Layer 5 of a small transformer language model trained on English Wikipedia (10 layers, counted from 0, width 128).
A neuron's activation on a vector x is ReLU(weights . x + bias), where the dot is the dot product.
The model reads these tokens: "osp" "he" "re" " Res" "earch" " S" "at" "ell" "ite"

The vector x that enters this layer's MLP at each token. A number n stands for (n - 128) times 0.045.
0 "osp": 155, 81, 140, 123, 126, 136, 105, 98, 127, 115, 73, 113, 140, 116, 112, 138, 116, 127, 126, 76, 132, 121, 134, 119, 86, 113, 162, 170, 98, 95, 121, 117, 81, 143, 127, 137, 129, 103, 115, 143, 152, 102, 93, 121, 91, 137, 122, 123, 106, 122, 133, 163, 183, 138, 122, 127, 121, 101, 249, 120, 146, 128, 147, 110, 118, 108, 143, 124, 133, 150, 146, 120, 141, 129, 124, 104, 115, 121, 157, 122, 122, 116, 157, 164, 146, 107, 127, 128, 119, 120, 141, 116, 133, 169, 140, 142, 145, 145, 126, 79, 145, 114, 136, 106, 149, 138, 131, 153, 147, 150, 124, 153, 114, 134, 140, 133, 154, 153, 136, 118, 124, 136, 119, 116, 133, 138, 97, 134
1 "he": 88, 132, 145, 74, 110, 123, 117, 102, 152, 72, 112, 128, 128, 150, 143, 159, 144, 168, 150, 105, 114, 186, 122, 125, 96, 134, 119, 157, 64, 125, 130, 167, 128, 137, 135, 122, 94, 107, 158, 118, 146, 101, 128, 143, 68, 101, 129, 92, 138, 104, 125, 134, 140, 123, 122, 120, 105, 101, 188, 146, 147, 95, 150, 88, 83, 126, 139, 122, 122, 137, 140, 125, 165, 154, 130, 110, 108, 132, 146, 115, 129, 135, 186, 164, 104, 144, 137, 130, 117, 80, 146, 113, 137, 155, 152, 126, 155, 125, 92, 83, 125, 122, 134, 87, 113, 104, 129, 155, 143, 140, 142, 149, 93, 138, 142, 95, 111, 159, 182, 134, 168, 185, 130, 160, 122, 100, 121, 132
2 "re": 67, 104, 160, 118, 96, 114, 150, 99, 153, 88, 103, 108, 141, 149, 136, 135, 150, 190, 152, 99, 137, 123, 134, 113, 132, 114, 122, 154, 82, 133, 117, 171, 147, 127, 126, 148, 82, 120, 156, 135, 161, 120, 140, 139, 84, 126, 138, 115, 108, 112, 135, 115, 107, 139, 100, 139, 113, 128, 173, 161, 136, 77, 135, 113, 58, 117, 155, 89, 95, 172, 139, 90, 133, 179, 132, 146, 130, 124, 130, 112, 101, 84, 162, 168, 112, 150, 142, 145, 121, 92, 140, 139, 130, 131, 138, 128, 108, 107, 123, 117, 122, 122, 120, 83, 144, 115, 143, 171, 126, 113, 166, 140, 59, 148, 129, 99, 137, 182, 170, 116, 132, 167, 141, 131, 132, 113, 110, 174
3 " Res": 115, 130, 173, 54, 113, 126, 142, 97, 119, 78, 114, 106, 151, 119, 124, 112, 165, 151, 160, 98, 131, 154, 114, 107, 75, 115, 163, 172, 82, 109, 151, 138, 140, 143, 129, 154, 90, 113, 193, 120, 157, 104, 123, 133, 89, 71, 143, 119, 111, 107, 140, 124, 114, 134, 113, 116, 120, 101, 182, 129, 156, 79, 147, 132, 97, 109, 156, 129, 121, 167, 152, 131, 119, 135, 147, 130, 148, 157, 126, 110, 109, 95, 169, 149, 117, 141, 127, 127, 117, 65, 114, 125, 149, 151, 120, 113, 132, 121, 149, 82, 115, 122, 131, 80, 136, 137, 136, 169, 143, 155, 138, 135, 104, 182, 160, 105, 139, 174, 163, 108, 142, 140, 117, 149, 108, 105, 106, 163
4 "earch": 105, 100, 133, 88, 120, 137, 144, 72, 119, 96, 78, 100, 138, 117, 135, 142, 144, 217, 185, 103, 128, 175, 138, 132, 97, 115, 151, 168, 89, 117, 145, 163, 119, 135, 163, 153, 109, 120, 183, 124, 165, 108, 156, 136, 70, 106, 139, 101, 109, 113, 108, 161, 112, 137, 109, 129, 135, 114, 186, 119, 157, 111, 134, 131, 85, 128, 159, 124, 123, 155, 140, 140, 127, 133, 101, 145, 149, 154, 125, 101, 128, 114, 144, 156, 124, 136, 144, 154, 112, 120, 85, 130, 127, 140, 134, 128, 108, 118, 114, 99, 93, 91, 114, 99, 105, 108, 129, 149, 121, 154, 159, 141, 115, 171, 159, 77, 128, 166, 182, 137, 140, 136, 124, 150, 104, 84, 91, 113
5 " S": 100, 134, 168, 89, 101, 124, 161, 111, 100, 86, 120, 103, 125, 105, 113, 132, 154, 168, 165, 95, 137, 168, 115, 109, 80, 98, 132, 165, 87, 105, 120, 189, 117, 153, 134, 163, 111, 118, 180, 106, 149, 108, 145, 138, 91, 85, 140, 113, 107, 125, 135, 161, 128, 122, 109, 126, 126, 103, 201, 122, 149, 85, 127, 127, 101, 112, 132, 145, 111, 158, 132, 122, 130, 145, 136, 143, 149, 149, 138, 81, 122, 110, 145, 139, 121, 105, 117, 120, 128, 63, 105, 125, 151, 123, 140, 115, 127, 114, 150, 119, 107, 132, 146, 104, 117, 123, 154, 148, 123, 177, 103, 164, 87, 186, 152, 117, 115, 196, 175, 122, 168, 144, 109, 129, 115, 100, 113, 147
6 "at": 106, 108, 168, 82, 128, 115, 152, 98, 127, 128, 100, 90, 145, 133, 96, 136, 107, 154, 207, 96, 91, 178, 131, 117, 125, 98, 163, 169, 130, 128, 136, 196, 117, 136, 157, 149, 102, 123, 165, 118, 145, 97, 114, 162, 108, 87, 128, 101, 135, 113, 92, 157, 138, 109, 142, 129, 120, 125, 180, 148, 150, 119, 127, 85, 95, 118, 158, 120, 131, 122, 135, 98, 128, 127, 135, 145, 135, 136, 121, 117, 135, 105, 149, 130, 151, 133, 103, 112, 120, 119, 100, 98, 144, 137, 111, 133, 127, 122, 141, 83, 93, 145, 139, 96, 90, 87, 159, 124, 139, 152, 131, 151, 112, 161, 189, 79, 112, 179, 193, 136, 144, 135, 147, 137, 140, 111, 116, 122
7 "ell": 101, 138, 158, 123, 144, 118, 158, 119, 135, 111, 82, 87, 123, 121, 143, 116, 132, 168, 211, 86, 131, 169, 159, 117, 94, 131, 150, 167, 93, 112, 114, 175, 118, 101, 146, 184, 104, 119, 172, 83, 126, 123, 122, 159, 95, 135, 138, 107, 72, 92, 101, 140, 152, 130, 99, 126, 133, 142, 186, 176, 128, 138, 125, 108, 93, 129, 147, 142, 99, 148, 158, 131, 145, 118, 102, 142, 143, 161, 127, 135, 125, 111, 144, 135, 126, 144, 128, 114, 125, 112, 97, 141, 115, 127, 133, 131, 94, 123, 113, 94, 101, 122, 119, 93, 87, 116, 135, 148, 133, 141, 116, 163, 112, 141, 158, 107, 94, 155, 192, 118, 184, 138, 150, 112, 125, 82, 114, 118
8 "ite": 62, 100, 166, 122, 156, 112, 139, 112, 141, 104, 109, 79, 119, 128, 133, 128, 120, 196, 198, 108, 117, 164, 143, 107, 117, 111, 145, 185, 87, 126, 127, 178, 128, 113, 132, 172, 104, 108, 123, 101, 134, 100, 172, 149, 89, 103, 148, 111, 113, 86, 126, 154, 104, 115, 87, 145, 127, 148, 194, 109, 131, 95, 116, 109, 94, 103, 144, 116, 97, 118, 147, 98, 101, 143, 139, 149, 128, 139, 142, 99, 134, 109, 130, 170, 153, 132, 128, 113, 118, 116, 92, 150, 126, 137, 147, 132, 119, 126, 132, 115, 122, 109, 138, 114, 129, 109, 141, 178, 123, 158, 125, 155, 86, 159, 144, 110, 135, 162, 178, 114, 180, 143, 166, 129, 103, 99, 110, 129

Each question shows the input weights of one neuron of the MLP. A number n stands for (n - 128) times 0.033.

n368 (bias -0.009): 132, 116, 117, 140, 121, 120, 136, 126, 121, 130, 130, 121, 141, 113, 122, 126, 151, 136, 113, 126, 135, 127, 128, 139, 123, 128, 125, 132, 138, 130, 142, 134, 115, 121, 129, 135, 141, 140, 128, 141, 111, 133, 128, 136, 118, 122, 112, 138, 125, 145, 124, 123, 112, 126, 126, 143, 126, 138, 127, 134, 122, 137, 131, 125, 129, 133, 139, 125, 124, 135, 136, 125, 116, 130, 138, 115, 140, 101, 120, 130, 135, 113, 120, 151, 124, 123, 125, 119, 136, 120, 139, 118, 126, 138, 132, 134, 120, 114, 129, 125, 130, 132, 125, 137, 136, 143, 113, 113, 128, 134, 124, 129, 125, 127, 120, 130, 124, 120, 151, 130, 131, 120, 122, 112, 125, 132, 132, 127
Its two highest activations, in order, are on tokens 0 "osp", 2 "re"

n427 (bias -0.080): 137, 139, 127, 137, 123, 134, 109, 134, 128, 120, 118, 118, 137, 139, 130, 107, 144, 133, 133, 144, 132, 127, 123, 124, 116, 134, 137, 120, 139, 122, 139, 129, 132, 121, 134, 144, 115, 133, 135, 140, 117, 132, 129, 129, 128, 133, 124, 118, 143, 140, 122, 125, 132, 132, 134, 112, 128, 129, 126, 139, 123, 128, 120, 122, 123, 121, 141, 120, 127, 115, 129, 120, 123, 127, 149, 139, 113, 119, 128, 128, 122, 139, 120, 124, 122, 116, 130, 117, 121, 126, 140, 133, 123, 144, 136, 124, 133, 129, 136, 126, 125, 115, 128, 127, 131, 135, 131, 139, 137, 129, 116, 115, 129, 128, 125, 143, 133, 121, 133, 122, 135, 120, 118, 134, 122, 117, 133, 123
On which token does it fire most? 3 " Res"

n57 (bias -0.057): 131, 139, 134, 133, 120, 110, 136, 117, 128, 132, 110, 122, 140, 139, 132, 121, 145, 123, 144, 140, 151, 123, 121, 137, 127, 108, 118, 115, 146, 121, 135, 113, 130, 125, 115, 130, 124, 113, 123, 124, 152, 129, 126, 125, 139, 107, 131, 141, 139, 120, 145, 130, 135, 109, 123, 125, 130, 134, 127, 130, 127, 123, 130, 113, 129, 126, 142, 116, 137, 129, 118, 137, 120, 123, 128, 123, 131, 130, 137, 143, 142, 132, 121, 123, 131, 139, 102, 123, 115, 132, 133, 115, 124, 142, 140, 125, 136, 142, 135, 130, 147, 133, 139, 144, 118, 141, 114, 135, 142, 129, 122, 119, 125, 132, 132, 132, 116, 130, 127, 122, 123, 129, 129, 129, 114, 115, 138, 130
On which token does it fire most, and how strongly? 3 " Res", at about 1.6

n84 (bias -0.067): 122, 125, 143, 115, 135, 127, 112, 122, 122, 141, 136, 122, 131, 146, 101, 132, 144, 136, 140, 127, 121, 130, 131, 134, 133, 132, 117, 117, 117, 139, 113, 131, 121, 120, 131, 122, 126, 133, 118, 133, 104, 130, 125, 152, 127, 126, 128, 128, 128, 128, 129, 117, 137, 146, 137, 125, 132, 139, 132, 137, 130, 118, 116, 130, 132, 127, 126, 113, 138, 126, 119, 124, 134, 129, 130, 127, 138, 113, 139, 127, 130, 127, 125, 109, 125, 118, 126, 138, 123, 131, 129, 124, 118, 129, 125, 123, 129, 129, 140, 113, 142, 130, 126, 144, 133, 131, 123, 120, 130, 138, 136, 129, 135, 124, 119, 139, 129, 132, 141, 123, 117, 122, 114, 117, 133, 122, 143, 144
On which token does it fire most, and how strongly? 6 "at", at about 1

n399 (bias -0.025): 123, 127, 129, 123, 129, 133, 129, 131, 120, 128, 136, 129, 135, 128, 153, 117, 125, 123, 123, 137, 127, 126, 100, 112, 128, 127, 120, 131, 131, 122, 128, 112, 131, 127, 131, 125, 136, 127, 132, 132, 140, 115, 151, 132, 133, 122, 133, 139, 144, 147, 139, 147, 148, 117, 157, 134, 118, 109, 137, 132, 124, 115, 125, 130, 122, 127, 132, 130, 133, 118, 135, 118, 122, 139, 130, 124, 134, 117, 124, 137, 151, 130, 135, 128, 105, 121, 130, 130, 117, 133, 108, 121, 125, 128, 126, 128, 136, 134, 141, 134, 119, 139, 120, 127, 119, 132, 124, 130, 144, 128, 140, 118, 119, 113, 123, 130, 128, 112, 125, 146, 122, 134, 116, 119, 128, 109, 112, 127
On which token does it fire most? 1 "he"

n65 (bias -0.061): 130, 132, 127, 127, 136, 118, 142, 126, 133, 123, 142, 123, 144, 133, 126, 122, 136, 141, 123, 120, 130, 120, 116, 130, 132, 134, 130, 122, 127, 137, 134, 120, 117, 127, 131, 121, 120, 136, 127, 120, 126, 138, 117, 122, 135, 124, 119, 131, 128, 123, 147, 129, 124, 135, 132, 132, 116, 130, 121, 125, 124, 124, 129, 139, 135, 125, 138, 123, 139, 140, 128, 128, 128, 130, 133, 128, 131, 134, 133, 130, 148, 112, 132, 131, 120, 130, 122, 118, 135, 141, 128, 118, 117, 116, 115, 122, 117, 120, 137, 125, 133, 120, 134, 124, 146, 116, 135, 136, 119, 129, 121, 121, 150, 130, 140, 125, 129, 121, 125, 118, 129, 123, 118, 115, 128, 119, 121, 128
On which token does it fire most, and how strongly? 3 " Res", at about 1.6

n504 (bias -0.053): 120, 126, 112, 138, 138, 121, 128, 127, 135, 129, 117, 123, 136, 130, 125, 137, 120, 133, 121, 135, 122, 119, 123, 120, 127, 133, 131, 126, 121, 131, 120, 113, 125, 138, 131, 139, 118, 144, 119, 115, 125, 131, 131, 152, 127, 130, 111, 146, 137, 134, 135, 122, 119, 130, 134, 126, 138, 123, 129, 119, 133, 128, 124, 126, 124, 123, 132, 127, 124, 134, 125, 112, 109, 136, 136, 144, 121, 119, 137, 139, 131, 139, 128, 134, 120, 125, 134, 137, 132, 127, 119, 116, 119, 122, 128, 137, 131, 138, 133, 134, 122, 124, 131, 127, 115, 133, 121, 136, 128, 122, 136, 132, 127, 131, 132, 135, 135, 113, 131, 128, 135, 135, 120, 124, 128, 143, 119, 133
On which token does it fire most, and how strongly? 8 "ite", at about 1.5

n267 (bias -0.070): 148, 128, 128, 133, 126, 136, 130, 124, 118, 126, 126, 125, 133, 119, 132, 133, 120, 132, 122, 137, 124, 131, 126, 119, 121, 116, 132, 129, 120, 124, 132, 119, 134, 131, 134, 131, 137, 137, 125, 129, 129, 118, 123, 131, 135, 131, 135, 141, 134, 142, 135, 130, 131, 126, 111, 109, 128, 136, 119, 129, 116, 140, 131, 110, 118, 130, 129, 132, 104, 128, 141, 122, 126, 140, 118, 122, 119, 127, 118, 122, 105, 130, 136, 138, 128, 127, 132, 149, 121, 122, 136, 139, 125, 122, 128, 135, 128, 126, 140, 120, 131, 135, 142, 131, 119, 120, 113, 116, 120, 115, 138, 115, 137, 131, 132, 129, 134, 123, 129, 145, 134, 127, 147, 123, 127, 146, 132, 146
Its two highest activations, in order, are on tokens 2 "re", 0 "osp"

n281 (bias -0.065): 127, 140, 136, 143, 117, 145, 111, 125, 135, 119, 112, 123, 131, 123, 114, 125, 132, 111, 115, 118, 117, 126, 123, 131, 124, 126, 140, 123, 127, 113, 139, 133, 149, 134, 125, 129, 126, 116, 128, 122, 129, 119, 132, 137, 103, 126, 132, 129, 125, 139, 130, 119, 129, 122, 146, 124, 137, 132, 115, 141, 134, 132, 121, 130, 133, 129, 116, 135, 131, 129, 130, 126, 141, 122, 128, 133, 121, 119, 132, 118, 134, 144, 121, 127, 141, 126, 131, 125, 142, 139, 121, 141, 125, 128, 116, 126, 150, 130, 117, 130, 130, 131, 127, 142, 119, 125, 119, 130, 122, 139, 137, 120, 127, 129, 135, 132, 132, 130, 142, 129, 129, 124, 113, 129, 138, 125, 126, 129
Its two highest activations, in order, are on tokens 0 "osp", 1 "he"

n105 (bias -0.055): 142, 130, 136, 122, 132, 123, 148, 123, 119, 128, 117, 131, 120, 124, 133, 134, 125, 130, 128, 133, 127, 119, 132, 103, 125, 126, 132, 129, 133, 133, 120, 132, 125, 103, 134, 129, 119, 127, 133, 118, 112, 137, 126, 125, 137, 124, 133, 130, 140, 125, 114, 130, 126, 121, 127, 136, 127, 127, 138, 139, 126, 126, 130, 139, 133, 132, 141, 143, 129, 128, 130, 122, 129, 114, 128, 144, 125, 114, 121, 147, 133, 126, 147, 132, 135, 125, 125, 140, 115, 132, 128, 132, 128, 125, 121, 126, 129, 125, 119, 136, 130, 127, 126, 129, 123, 139, 122, 130, 136, 130, 133, 123, 141, 131, 131, 118, 121, 116, 137, 120, 129, 115, 129, 129, 147, 126, 134, 137
Its two highest activations, in order, are on tokens 7 "ell", 6 "at"

n218 (bias -0.084): 131, 121, 121, 129, 137, 113, 142, 113, 119, 118, 137, 125, 121, 122, 129, 133, 145, 121, 131, 128, 128, 115, 130, 112, 125, 124, 123, 126, 133, 135, 148, 125, 123, 140, 138, 125, 131, 117, 134, 110, 129, 131, 126, 125, 128, 121, 121, 136, 118, 118, 150, 133, 119, 117, 133, 139, 126, 124, 131, 134, 117, 143, 123, 133, 123, 137, 133, 126, 137, 121, 136, 119, 135, 122, 121, 128, 131, 117, 114, 129, 118, 141, 121, 133, 142, 126, 117, 124, 147, 150, 125, 132, 128, 136, 112, 123, 116, 138, 126, 142, 125, 116, 128, 148, 136, 152, 106, 131, 133, 133, 115, 123, 118, 134, 118, 139, 120, 129, 139, 128, 145, 132, 146, 125, 145, 129, 135, 131
On which token does it fire most? 8 "ite"

n22 (bias -0.053): 125, 123, 125, 122, 123, 161, 115, 123, 126, 126, 133, 131, 144, 121, 138, 125, 146, 126, 114, 129, 133, 117, 127, 121, 133, 131, 124, 108, 129, 128, 120, 146, 125, 116, 146, 121, 123, 124, 121, 108, 115, 125, 140, 125, 118, 123, 145, 145, 126, 131, 128, 114, 138, 120, 127, 140, 120, 138, 130, 130, 119, 117, 124, 109, 132, 139, 125, 113, 130, 146, 139, 125, 130, 136, 132, 119, 122, 138, 119, 122, 132, 129, 116, 133, 123, 126, 138, 133, 121, 136, 131, 122, 134, 117, 125, 124, 132, 132, 117, 136, 123, 132, 126, 135, 142, 123, 136, 123, 148, 124, 116, 129, 140, 123, 128, 129, 138, 138, 135, 139, 127, 135, 132, 120, 136, 121, 136, 124
Its two highest activations, in order, are on tokens 2 "re", 1 "he"

n352 (bias -0.052): 138, 127, 124, 129, 120, 150, 130, 135, 127, 132, 132, 121, 139, 127, 123, 119, 139, 132, 127, 134, 130, 118, 126, 140, 139, 121, 130, 134, 135, 132, 125, 127, 122, 124, 121, 127, 135, 135, 132, 129, 129, 118, 130, 134, 132, 136, 138, 133, 136, 122, 114, 122, 114, 147, 118, 134, 120, 136, 140, 126, 131, 128, 136, 107, 137, 137, 142, 113, 135, 124, 133, 137, 130, 143, 144, 134, 138, 117, 133, 120, 148, 122, 124, 129, 123, 124, 109, 128, 109, 136, 119, 113, 133, 115, 127, 119, 108, 111, 126, 130, 134, 130, 131, 132, 134, 127, 140, 124, 123, 132, 135, 131, 129, 114, 116, 113, 135, 131, 131, 137, 121, 133, 132, 123, 140, 125, 122, 114
On which three tokens does it fire most, strongest first? 6 "at", 2 "re", 4 "earch"

n340 (bias -0.069): 132, 115, 124, 145, 131, 133, 122, 135, 113, 128, 137, 112, 127, 134, 138, 127, 113, 130, 133, 124, 124, 133, 127, 118, 135, 128, 115, 118, 131, 136, 112, 130, 124, 122, 141, 126, 116, 125, 144, 119, 132, 135, 125, 148, 144, 128, 129, 129, 114, 130, 128, 122, 131, 146, 150, 129, 140, 117, 136, 126, 117, 129, 135, 135, 130, 123, 121, 129, 130, 139, 122, 127, 135, 125, 115, 132, 127, 117, 130, 141, 115, 120, 121, 136, 127, 123, 115, 116, 144, 130, 140, 130, 118, 128, 126, 120, 127, 126, 153, 140, 123, 132, 136, 131, 129, 144, 127, 138, 133, 121, 120, 120, 149, 124, 134, 118, 122, 127, 132, 113, 126, 127, 147, 119, 110, 132, 144, 112
On which token does it fire most, and how strongly? 7 "ell", at about 1.9